Layer 6 of a small transformer language model trained on English Wikipedia (12 layers, counted from 0, width 128).
A neuron's activation on a vector x is GELU(weights . x + bias), where the dot is the dot product.

Input weights of the MLP neurons that the questions are about. A number n stands for (n - 500) times 0.0021.
n13 (bias -0.001): 344 703 583 625 368 711 467 497 574 474 493 405 562 503 489 422 476 527 359 755 366 382 653 550 374 781 418 362 281 548 610 697 376 753 544 537 526 561 330 553 158 420 387 770 606 455 403 402 512 526 375 497 612 520 623 201 561 644 556 522 384 483 680 214 451 506 459 544 623 630 595 850 324 866 380 610 607 267 603 202 401 378 394 358 790 593 139 479 311 612 490 403 744 685 634 221 829 471 72 626 241 458 433 587 516 578 363 764 241 681 447 247 625 807 558 390 579 338 491 335 475 659 546 584 117 442 779 848
n71 (bias -0.010): 656 659 469 206 425 609 546 301 669 571 533 365 686 389 506 366 511 524 264 637 416 305 366 511 608 631 542 515 583 309 697 641 671 438 581 500 489 457 452 524 678 450 554 407 582 634 597 305 469 445 510 543 556 540 485 578 566 536 404 698 449 443 465 575 448 348 484 599 320 448 505 460 634 587 567 338 729 529 558 594 365 489 548 783 482 446 589 282 528 465 658 389 719 302 415 363 670 204 384 611 616 541 489 439 336 455 320 536 641 436 263 327 641 522 362 711 531 368 515 427 654 453 489 511 372 394 640 630
n135 (bias -0.028): 642 493 456 809 413 451 278 928 711 100 534 271 757 593 587 269 693 560 434 373 341 298 294 584 401 779 456 288 650 446 447 463 394 528 435 251 517 333 519 816 422 563 28 669 641 414 577 704 521 555 619 701 313 703 688 523 466 565 379 173 792 516 483 482 415 188 316 575 822 493 441 587 637 507 429 434 227 680 525 435 467 450 325 715 301 290 704 324 720 507 562 637 586 654 184 915 471 617 407 392 617 540 522 777 384 729 881 447 637 410 39 290 601 240 615 441 425 558 294 392 330 668 477 480 405 458 501 427
n150 (bias 0.004): 417 381 503 555 343 450 655 443 240 465 369 467 588 503 598 245 598 595 603 507 487 315 401 387 570 755 565 513 597 530 749 509 236 435 306 684 287 589 588 405 522 486 716 452 574 713 443 544 265 537 450 375 616 472 508 470 601 636 619 381 798 504 360 407 598 863 590 538 545 436 727 468 265 558 578 458 703 351 416 404 497 470 379 325 503 544 519 902 693 189 511 389 317 733 456 403 263 549 326 355 529 301 544 489 683 404 506 610 337 716 631 406 463 511 629 551 496 674 473 539 606 622 474 467 425 569 241 549
n179 (bias -0.006): 370 281 318 437 423 371 565 669 591 624 449 577 433 680 294 710 418 641 275 389 210 508 417 398 544 529 675 455 407 437 376 587 272 412 459 632 445 572 369 234 595 428 414 374 691 254 544 609 580 588 593 442 671 273 137 402 442 572 653 542 530 632 665 469 514 445 376 323 598 644 347 448 458 493 894 396 522 295 755 558 341 561 611 611 695 520 618 448 574 336 567 507 729 477 369 488 502 410 225 445 627 390 665 691 477 701 542 601 439 680 395 402 640 478 379 489 537 334 609 223 634 560 755 708 419 616 402 612
n190 (bias 0.032): 798 462 320 657 502 473 412 339 548 430 729 430 640 347 755 401 398 621 568 469 517 501 511 527 681 561 279 766 309 657 527 541 432 453 675 415 563 350 580 404 392 274 628 346 354 449 418 469 580 718 654 691 626 247 403 297 738 534 561 479 240 418 525 371 468 618 375 327 796 675 685 568 458 547 214 395 422 602 343 560 794 587 282 619 540 656 759 565 392 641 768 561 382 576 749 414 363 435 506 555 637 302 307 470 450 544 436 296 383 489 561 444 430 391 294 514 540 386 556 637 487 354 522 448 599 445 523 557
n193 (bias 0.002): 569 515 339 440 706 508 415 554 483 559 547 553 348 251 620 290 410 520 496 319 317 586 221 482 577 568 408 506 692 590 450 481 410 456 494 475 538 571 422 425 521 484 433 397 451 453 603 585 611 265 624 490 564 567 540 550 513 605 465 452 498 266 429 402 673 540 736 407 751 541 755 537 443 488 410 499 574 587 547 666 558 592 609 499 313 603 543 526 560 634 431 473 206 469 687 535 366 360 535 410 514 629 516 460 462 518 677 518 78 420 491 530 371 463 822 495 397 624 733 615 579 508 355 262 664 525 298 443
n264 (bias -0.028): 706 510 438 420 736 361 547 308 554 510 526 334 511 514 353 354 625 440 513 427 695 378 297 468 625 749 360 363 673 430 601 561 670 839 347 593 502 477 465 284 725 390 441 535 553 513 524 571 339 522 374 627 439 584 629 565 500 462 416 477 689 601 429 223 438 541 711 260 348 642 253 516 219 458 500 316 461 569 315 446 552 362 137 511 653 831 411 520 210 473 575 391 199 568 768 713 375 459 357 566 517 663 731 624 344 573 589 614 485 497 476 315 522 619 757 686 521 449 762 417 452 559 455 451 498 572 400 488
n279 (bias 0.001): 444 539 436 478 681 688 537 424 545 492 495 514 309 477 620 330 538 372 516 568 560 521 386 757 384 498 433 609 400 620 751 414 459 613 406 805 659 413 413 278 137 234 487 479 441 460 540 377 345 660 454 491 400 489 420 557 711 768 796 501 365 320 662 610 620 492 225 508 442 381 400 557 586 379 444 582 340 547 710 531 225 359 232 744 422 811 715 630 449 455 552 478 623 670 746 589 422 508 552 380 340 587 564 535 405 447 319 348 545 434 346 417 661 619 519 199 675 474 672 478 380 617 570 586 807 520 394 400
n312 (bias -0.001): 592 277 426 414 400 547 537 254 558 566 670 342 410 245 508 534 714 537 651 462 606 571 427 437 706 272 376 567 722 493 464 393 570 108 325 517 488 365 307 566 498 334 513 546 620 338 557 568 317 352 479 575 549 470 498 660 540 504 681 421 730 566 652 394 342 598 669 554 549 449 566 693 801 443 644 483 156 583 386 393 508 612 568 432 195 483 657 530 409 622 355 546 550 710 485 474 465 681 347 357 333 549 283 744 539 522 472 277 647 528 372 572 369 589 533 382 481 450 358 697 384 522 740 497 693 794 574 477
n344 (bias -0.009): 372 520 512 634 456 299 483 496 600 657 608 527 379 641 641 711 489 338 528 498 685 393 498 812 837 500 472 564 495 551 479 600 593 574 375 759 329 442 490 334 504 538 702 694 326 411 557 475 469 356 502 613 391 307 585 368 464 389 572 411 732 425 525 578 609 384 396 476 652 354 396 364 687 356 706 193 351 285 581 575 507 565 408 889 418 241 374 427 417 516 394 400 479 609 807 406 265 591 562 372 586 609 606 322 649 718 491 423 476 293 613 359 553 465 324 293 601 449 444 511 519 432 489 365 570 414 666 347
n393 (bias 0.006): 362 693 596 497 463 516 219 413 466 230 443 417 409 417 518 454 757 571 426 333 783 359 624 565 652 559 438 496 430 306 434 352 350 337 258 625 388 437 550 556 486 633 426 449 581 600 527 696 812 583 486 236 846 579 626 330 606 716 479 537 374 528 274 119 420 374 511 364 607 374 584 562 481 751 457 796 531 335 560 458 744 428 607 497 498 626 506 492 453 582 419 282 591 528 302 355 407 542 530 418 593 352 434 658 623 555 432 525 640 607 370 556 427 494 653 670 450 424 701 443 541 556 467 656 210 633 469 798
n435 (bias 0.025): 485 523 465 317 409 475 479 467 563 689 461 674 447 414 557 446 608 454 552 582 456 377 596 616 417 622 733 608 568 400 417 597 348 560 366 674 460 674 770 586 395 609 543 423 668 422 464 586 417 415 340 367 419 537 495 453 394 371 502 387 580 484 568 299 524 464 393 689 486 387 345 389 484 436 443 627 434 663 829 631 442 499 156 491 506 866 540 528 631 511 669 570 427 358 271 647 501 497 400 446 496 696 498 453 480 329 632 626 634 694 799 408 357 435 506 184 350 593 671 471 169 392 499 266 505 417 707 662

Each question shows a token from some text and the vector x that enters the MLP there. A number n stands for (n - 500) times 0.0081.

" and": 294 553 332 479 520 445 551 585 502 422 381 539 561 505 453 409 430 503 383 520 665 555 528 456 383 447 536 562 467 487 467 459 600 624 616 610 650 621 509 660 655 439 587 507 418 483 521 539 557 407 655 336 351 562 533 582 439 647 477 259 431 735 547 387 508 467 386 516 469 656 571 720 515 633 735 229 648 601 600 376 509 480 524 582 606 551 672 301 566 460 535 547 216 668 470 235 388 492 228 515 472 339 611 470 742 405 448 426 603 325 414 910 564 469 442 427 392 557 553 605 588 310 385 376 474 640 548 425
Which neuron lights up most? n179

" described": 283 532 403 534 556 486 615 612 479 424 346 527 486 450 506 414 442 453 344 568 656 631 491 475 406 470 545 592 411 487 493 451 618 595 651 599 650 609 524 714 650 392 639 487 408 467 565 513 618 422 615 240 353 521 507 557 420 666 445 328 475 684 578 378 528 453 355 522 380 646 538 717 503 579 700 210 657 658 549 451 492 545 469 554 597 565 646 292 593 493 548 545 158 680 563 321 364 482 245 560 440 331 602 591 692 454 448 393 582 298 398 901 559 415 406 380 492 530 545 599 605 271 393 430 462 646 565 389
Which neuron lights up most? n190

" painting": 343 564 342 491 474 470 507 554 462 383 304 506 516 443 506 446 425 411 335 574 726 533 317 500 411 454 597 528 454 488 471 466 710 667 663 573 645 641 496 734 721 457 553 540 385 551 534 460 547 528 682 339 318 585 560 553 310 617 423 308 405 749 497 362 499 470 506 511 358 615 505 722 463 603 677 218 596 648 619 512 445 475 534 541 588 524 612 307 567 556 622 470 244 704 541 278 340 549 316 568 403 394 568 470 695 427 396 486 683 317 523 857 574 560 477 314 485 496 554 598 654 307 268 419 444 574 567 353
Which three neurons fire most, strongest first? n264, n71, n344

"ter": 273 519 404 468 483 574 490 680 410 388 340 572 503 512 434 390 405 508 333 489 692 624 500 470 447 427 633 499 573 480 452 442 562 701 571 580 593 564 599 741 645 507 591 456 469 477 472 443 556 472 613 288 415 582 548 570 471 700 354 258 443 759 501 337 557 409 397 591 350 644 591 675 504 630 804 246 539 664 569 470 453 549 451 510 642 540 689 406 502 493 623 512 284 628 488 337 422 544 275 459 448 338 586 425 707 355 384 476 666 301 500 847 582 537 405 359 469 547 597 590 594 277 331 325 472 529 569 386
Which neuron lights up most? n435

"'": 221 509 335 493 531 499 516 585 483 394 396 567 519 441 443 475 492 476 388 480 628 575 533 493 427 432 571 544 527 438 392 418 594 627 662 610 672 605 496 713 659 438 710 456 415 477 502 501 546 377 594 330 310 582 553 567 418 677 438 318 375 731 600 396 529 414 441 534 396 711 581 765 518 573 757 245 618 533 619 461 430 481 497 572 589 611 654 282 573 535 592 571 237 649 556 292 392 439 291 489 330 301 594 492 723 417 434 510 650 295 458 819 602 497 469 391 458 565 543 541 577 313 309 353 566 598 594 420
Which neuron lights up most? n193

" the": 345 532 377 467 579 546 508 562 441 387 400 563 526 474 473 409 408 510 362 493 672 449 504 439 396 446 559 601 518 528 502 464 580 647 646 656 597 586 475 722 670 464 634 458 450 421 464 464 591 466 625 309 302 469 573 591 390 720 414 300 400 705 550 375 550 458 444 553 376 668 539 803 506 594 717 281 614 655 606 378 470 527 484 530 591 577 617 307 560 519 609 542 227 717 509 259 351 496 263 429 425 342 601 457 693 418 489 492 676 275 515 825 612 503 431 437 428 555 543 579 624 258 320 346 536 535 529 422
Which neuron lights up most? n193

"urn": 258 485 417 477 546 552 439 643 434 375 320 606 584 428 590 414 454 466 355 445 615 617 449 503 405 487 637 476 569 438 512 433 655 588 579 662 624 652 554 694 634 424 600 403 414 503 528 485 553 467 649 339 445 581 503 578 423 680 422 308 396 771 552 285 537 449 432 557 354 611 457 728 452 609 742 217 615 646 591 446 511 574 468 501 650 629 636 358 476 485 620 574 286 641 465 353 396 543 230 519 404 315 612 427 756 395 433 467 635 331 444 868 568 535 434 351 491 546 500 568 554 352 283 334 554 484 652 348
Which neuron lights up most? n435

" before": 342 532 341 443 517 507 515 652 434 354 361 536 529 461 536 423 521 500 427 546 675 650 483 432 438 424 565 497 513 482 495 447 655 682 612 662 670 549 547 701 650 390 569 450 380 521 507 482 519 518 667 321 382 518 529 554 419 676 472 339 433 677 509 347 476 454 407 556 395 647 501 686 466 653 741 226 617 665 603 391 466 521 475 567 603 599 649 292 574 519 551 440 232 640 541 257 370 478 289 498 424 306 592 432 742 410 421 443 701 340 508 884 615 464 458 440 490 592 529 589 601 267 328 375 546 569 429 354
Which neuron lights up most? n150

" box": 267 516 409 478 559 494 524 645 523 433 283 499 544 435 539 411 477 495 422 460 672 679 495 560 398 444 596 569 497 456 540 438 581 639 700 578 610 641 477 715 683 432 647 453 365 506 498 510 601 433 597 323 307 569 563 632 300 651 414 279 424 732 586 390 510 431 433 519 402 672 525 725 509 633 670 184 629 625 641 473 392 491 530 515 650 534 599 268 529 515 663 554 260 695 558 331 389 565 271 559 360 295 516 420 658 449 342 422 604 325 525 830 590 492 430 391 467 541 528 558 538 310 291 400 495 599 635 430
Which neuron fires most, and how strongly? n344, at about 0.19

"y": 333 480 359 473 536 567 526 621 530 336 349 546 560 388 420 422 414 465 432 476 674 550 553 484 397 496 560 541 575 456 499 465 594 590 746 575 701 601 511 731 678 403 655 426 489 429 490 485 580 410 648 352 303 599 542 618 383 673 393 262 381 761 620 401 556 362 434 594 362 619 530 762 513 640 772 242 595 603 614 475 463 460 480 469 593 573 585 344 556 539 642 496 252 628 520 285 388 482 267 555 384 358 554 450 652 359 416 465 648 311 491 850 563 548 431 392 442 570 568 596 612 301 319 390 506 498 572 409
Which two neurons fire most, strongest first? n71, n435

",": 342 523 368 497 499 511 558 645 549 423 299 537 504 435 523 386 444 515 328 519 673 623 510 510 391 448 609 526 420 515 520 482 548 634 664 624 657 591 547 668 606 452 594 534 467 505 497 486 564 385 665 348 369 591 585 544 412 672 377 280 417 710 550 323 526 505 438 564 420 633 562 778 523 606 680 285 636 637 578 387 445 460 480 532 634 577 671 330 536 599 533 473 177 664 491 250 411 462 236 504 406 396 619 436 693 371 398 444 647 341 449 920 578 535 472 394 438 490 538 576 566 293 294 361 502 582 515 437
Which three neurons fire most, strongest first? n13, n193, n435

" financial": 242 550 345 534 535 441 558 559 456 437 377 545 571 443 424 419 471 446 420 573 694 602 441 452 457 455 576 603 563 506 466 402 607 619 671 611 629 576 530 718 596 466 685 500 373 486 517 513 579 506 625 265 291 487 471 490 373 615 354 285 438 649 496 356 535 431 467 532 375 661 531 702 566 674 687 205 644 662 620 392 510 551 487 534 577 549 591 321 530 437 552 557 292 674 578 227 408 491 284 497 466 337 540 476 683 420 371 528 729 344 527 900 570 518 551 400 494 608 567 602 650 296 342 337 496 559 490 318
Which neuron lights up most? n344

" Governor": 270 517 368 473 617 466 570 575 514 399 342 527 532 506 458 391 416 474 321 539 647 582 540 419 435 468 665 493 527 462 421 463 546 713 637 567 708 599 535 748 675 414 630 452 463 462 529 503 557 485 630 289 415 537 525 588 413 604 355 316 404 710 491 334 536 501 480 480 407 714 554 705 487 631 696 167 628 701 642 420 450 541 538 505 616 536 634 310 565 519 589 509 220 686 533 305 420 509 304 491 437 331 599 464 662 352 414 380 661 373 504 861 553 446 395 342 458 547 534 588 615 305 353 370 539 579 542 368
Which neuron lights up most? n193

"ash": 306 527 379 501 518 646 494 612 567 389 324 504 530 373 557 418 504 458 320 486 628 545 391 505 375 544 596 548 500 478 482 425 582 533 612 610 644 589 470 709 657 437 571 436 408 475 540 561 609 512 607 329 356 577 596 603 435 716 432 273 396 796 577 319 539 406 435 601 401 620 489 735 519 697 732 230 596 581 602 392 445 472 488 438 604 628 573 336 480 504 631 527 288 690 551 337 342 562 279 503 407 331 576 467 700 459 386 479 657 346 449 854 631 484 462 359 402 603 489 600 579 355 300 343 514 533 678 264
Which two neurons fire most, strongest first? n135, n13

"imi": 218 529 383 531 542 540 537 703 672 317 299 495 533 454 526 428 528 406 378 496 638 601 561 462 404 486 554 559 546 495 299 355 559 626 698 652 641 524 553 766 626 461 626 484 417 383 493 543 640 563 629 252 346 498 598 621 495 696 357 325 517 738 668 332 429 419 371 559 326 563 477 618 603 628 676 296 572 643 655 413 515 542 495 522 594 592 609 393 483 470 605 508 267 664 488 282 400 448 289 502 414 340 571 483 651 446 362 477 691 374 422 828 546 577 431 363 448 540 478 657 571 363 402 287 482 542 577 337
Which two neurons fire most, strongest first? n435, n135

" Harry": 275 545 385 550 575 544 464 553 455 378 412 552 540 421 441 396 462 511 330 511 648 599 537 489 402 498 617 515 540 481 490 442 625 620 733 565 623 536 538 794 698 411 628 440 446 492 438 454 589 461 606 265 405 478 576 594 395 617 474 289 414 728 546 329 506 448 426 500 418 697 519 733 465 607 730 191 610 672 650 395 444 461 483 457 628 590 594 298 575 525 586 589 179 643 585 311 352 496 347 557 427 300 585 544 746 349 404 423 659 332 438 766 608 509 471 382 427 538 566 561 613 313 345 435 471 650 532 414
Which neuron lights up most? n264

" transition": 331 539 318 554 528 500 555 628 446 366 312 532 543 453 530 400 472 529 390 513 652 627 410 445 346 422 573 537 578 550 482 439 613 631 654 650 633 600 560 725 660 465 606 436 399 441 531 526 558 514 695 318 309 514 525 522 345 651 404 325 476 704 584 397 485 461 384 564 327 656 529 703 524 666 676 236 621 621 548 422 487 526 527 536 561 580 616 305 528 500 557 528 265 730 548 290 376 510 262 484 396 334 613 455 704 445 385 447 685 292 504 893 596 478 484 383 512 531 468 588 590 267 321 386 522 532 576 349
Which neuron lights up most? n344

"ure": 289 547 372 501 501 591 496 660 554 346 330 451 545 516 467 442 403 429 413 544 707 573 513 444 439 521 566 535 481 478 481 464 576 618 639 543 637 582 551 730 714 449 587 521 459 457 469 525 683 524 575 338 274 575 528 581 412 618 380 316 412 686 592 387 469 429 406 462 375 563 511 611 486 665 800 256 607 665 564 424 447 533 472 482 560 610 674 410 498 554 616 463 280 701 425 239 432 539 224 503 381 336 542 508 681 439 346 455 643 320 472 902 600 517 492 428 444 569 592 571 654 282 326 371 483 525 602 371
Which neuron fires most, and how strongly? n393, at about 0.66

" a": 292 471 394 482 494 449 524 590 494 385 395 602 510 419 473 410 504 509 377 516 672 515 411 419 421 442 521 584 532 468 495 433 601 625 646 650 618 571 511 696 669 481 630 421 414 499 534 432 625 465 630 341 315 512 495 580 436 716 391 358 450 692 535 345 526 463 484 533 419 658 571 730 497 633 726 234 659 642 661 339 422 515 491 592 578 569 621 329 547 491 551 560 241 686 582 253 372 531 239 521 409 338 590 405 695 474 453 481 669 260 527 819 600 520 474 447 416 577 516 612 628 273 286 358 553 572 540 336
Which neuron lights up most? n193

".": 295 552 340 470 501 477 487 592 474 415 337 545 546 386 516 389 480 511 373 551 677 629 484 455 398 463 604 576 479 479 443 438 584 644 651 588 628 547 531 675 682 477 589 487 463 507 459 545 547 456 653 329 354 553 538 543 438 681 427 298 417 804 576 321 501 456 420 562 415 659 520 687 519 664 705 254 608 613 606 384 449 514 493 582 571 623 646 319 522 498 570 570 213 686 529 252 378 443 276 528 393 332 618 531 687 392 458 473 643 310 446 882 601 497 448 438 461 501 507 595 586 267 293 358 530 601 520 456
Which two neurons fire most, strongest first? n393, n193

"ff": 207 490 320 529 520 625 482 581 416 372 415 573 490 365 522 456 334 396 359 462 797 527 501 455 391 475 525 604 418 580 384 394 564 470 694 590 471 587 490 711 655 509 777 499 376 338 455 469 573 553 630 415 382 648 592 520 540 650 515 254 471 661 596 432 505 470 353 470 515 676 634 641 461 669 616 225 633 629 570 416 460 539 519 440 554 619 623 424 426 515 600 473 333 688 662 387 395 516 248 538 454 333 588 516 705 412 377 433 610 318 474 830 629 515 324 373 574 631 518 652 663 276 416 320 562 443 645 212
Which neuron lights up most? n190

" Art": 280 535 383 498 519 434 509 560 494 384 352 545 567 499 421 414 391 433 412 541 740 542 512 505 388 467 582 563 507 462 488 442 624 657 733 496 662 589 462 741 730 423 669 450 474 441 483 500 586 430 646 324 360 562 562 614 340 633 371 309 426 746 556 409 509 484 522 507 355 654 558 780 498 607 667 224 614 602 673 487 406 435 532 514 523 500 586 264 544 556 637 549 204 691 560 292 352 534 323 520 400 356 505 496 678 356 371 435 663 286 523 829 575 535 519 355 475 577 529 610 599 287 353 415 512 510 572 376
Which neuron lights up most? n71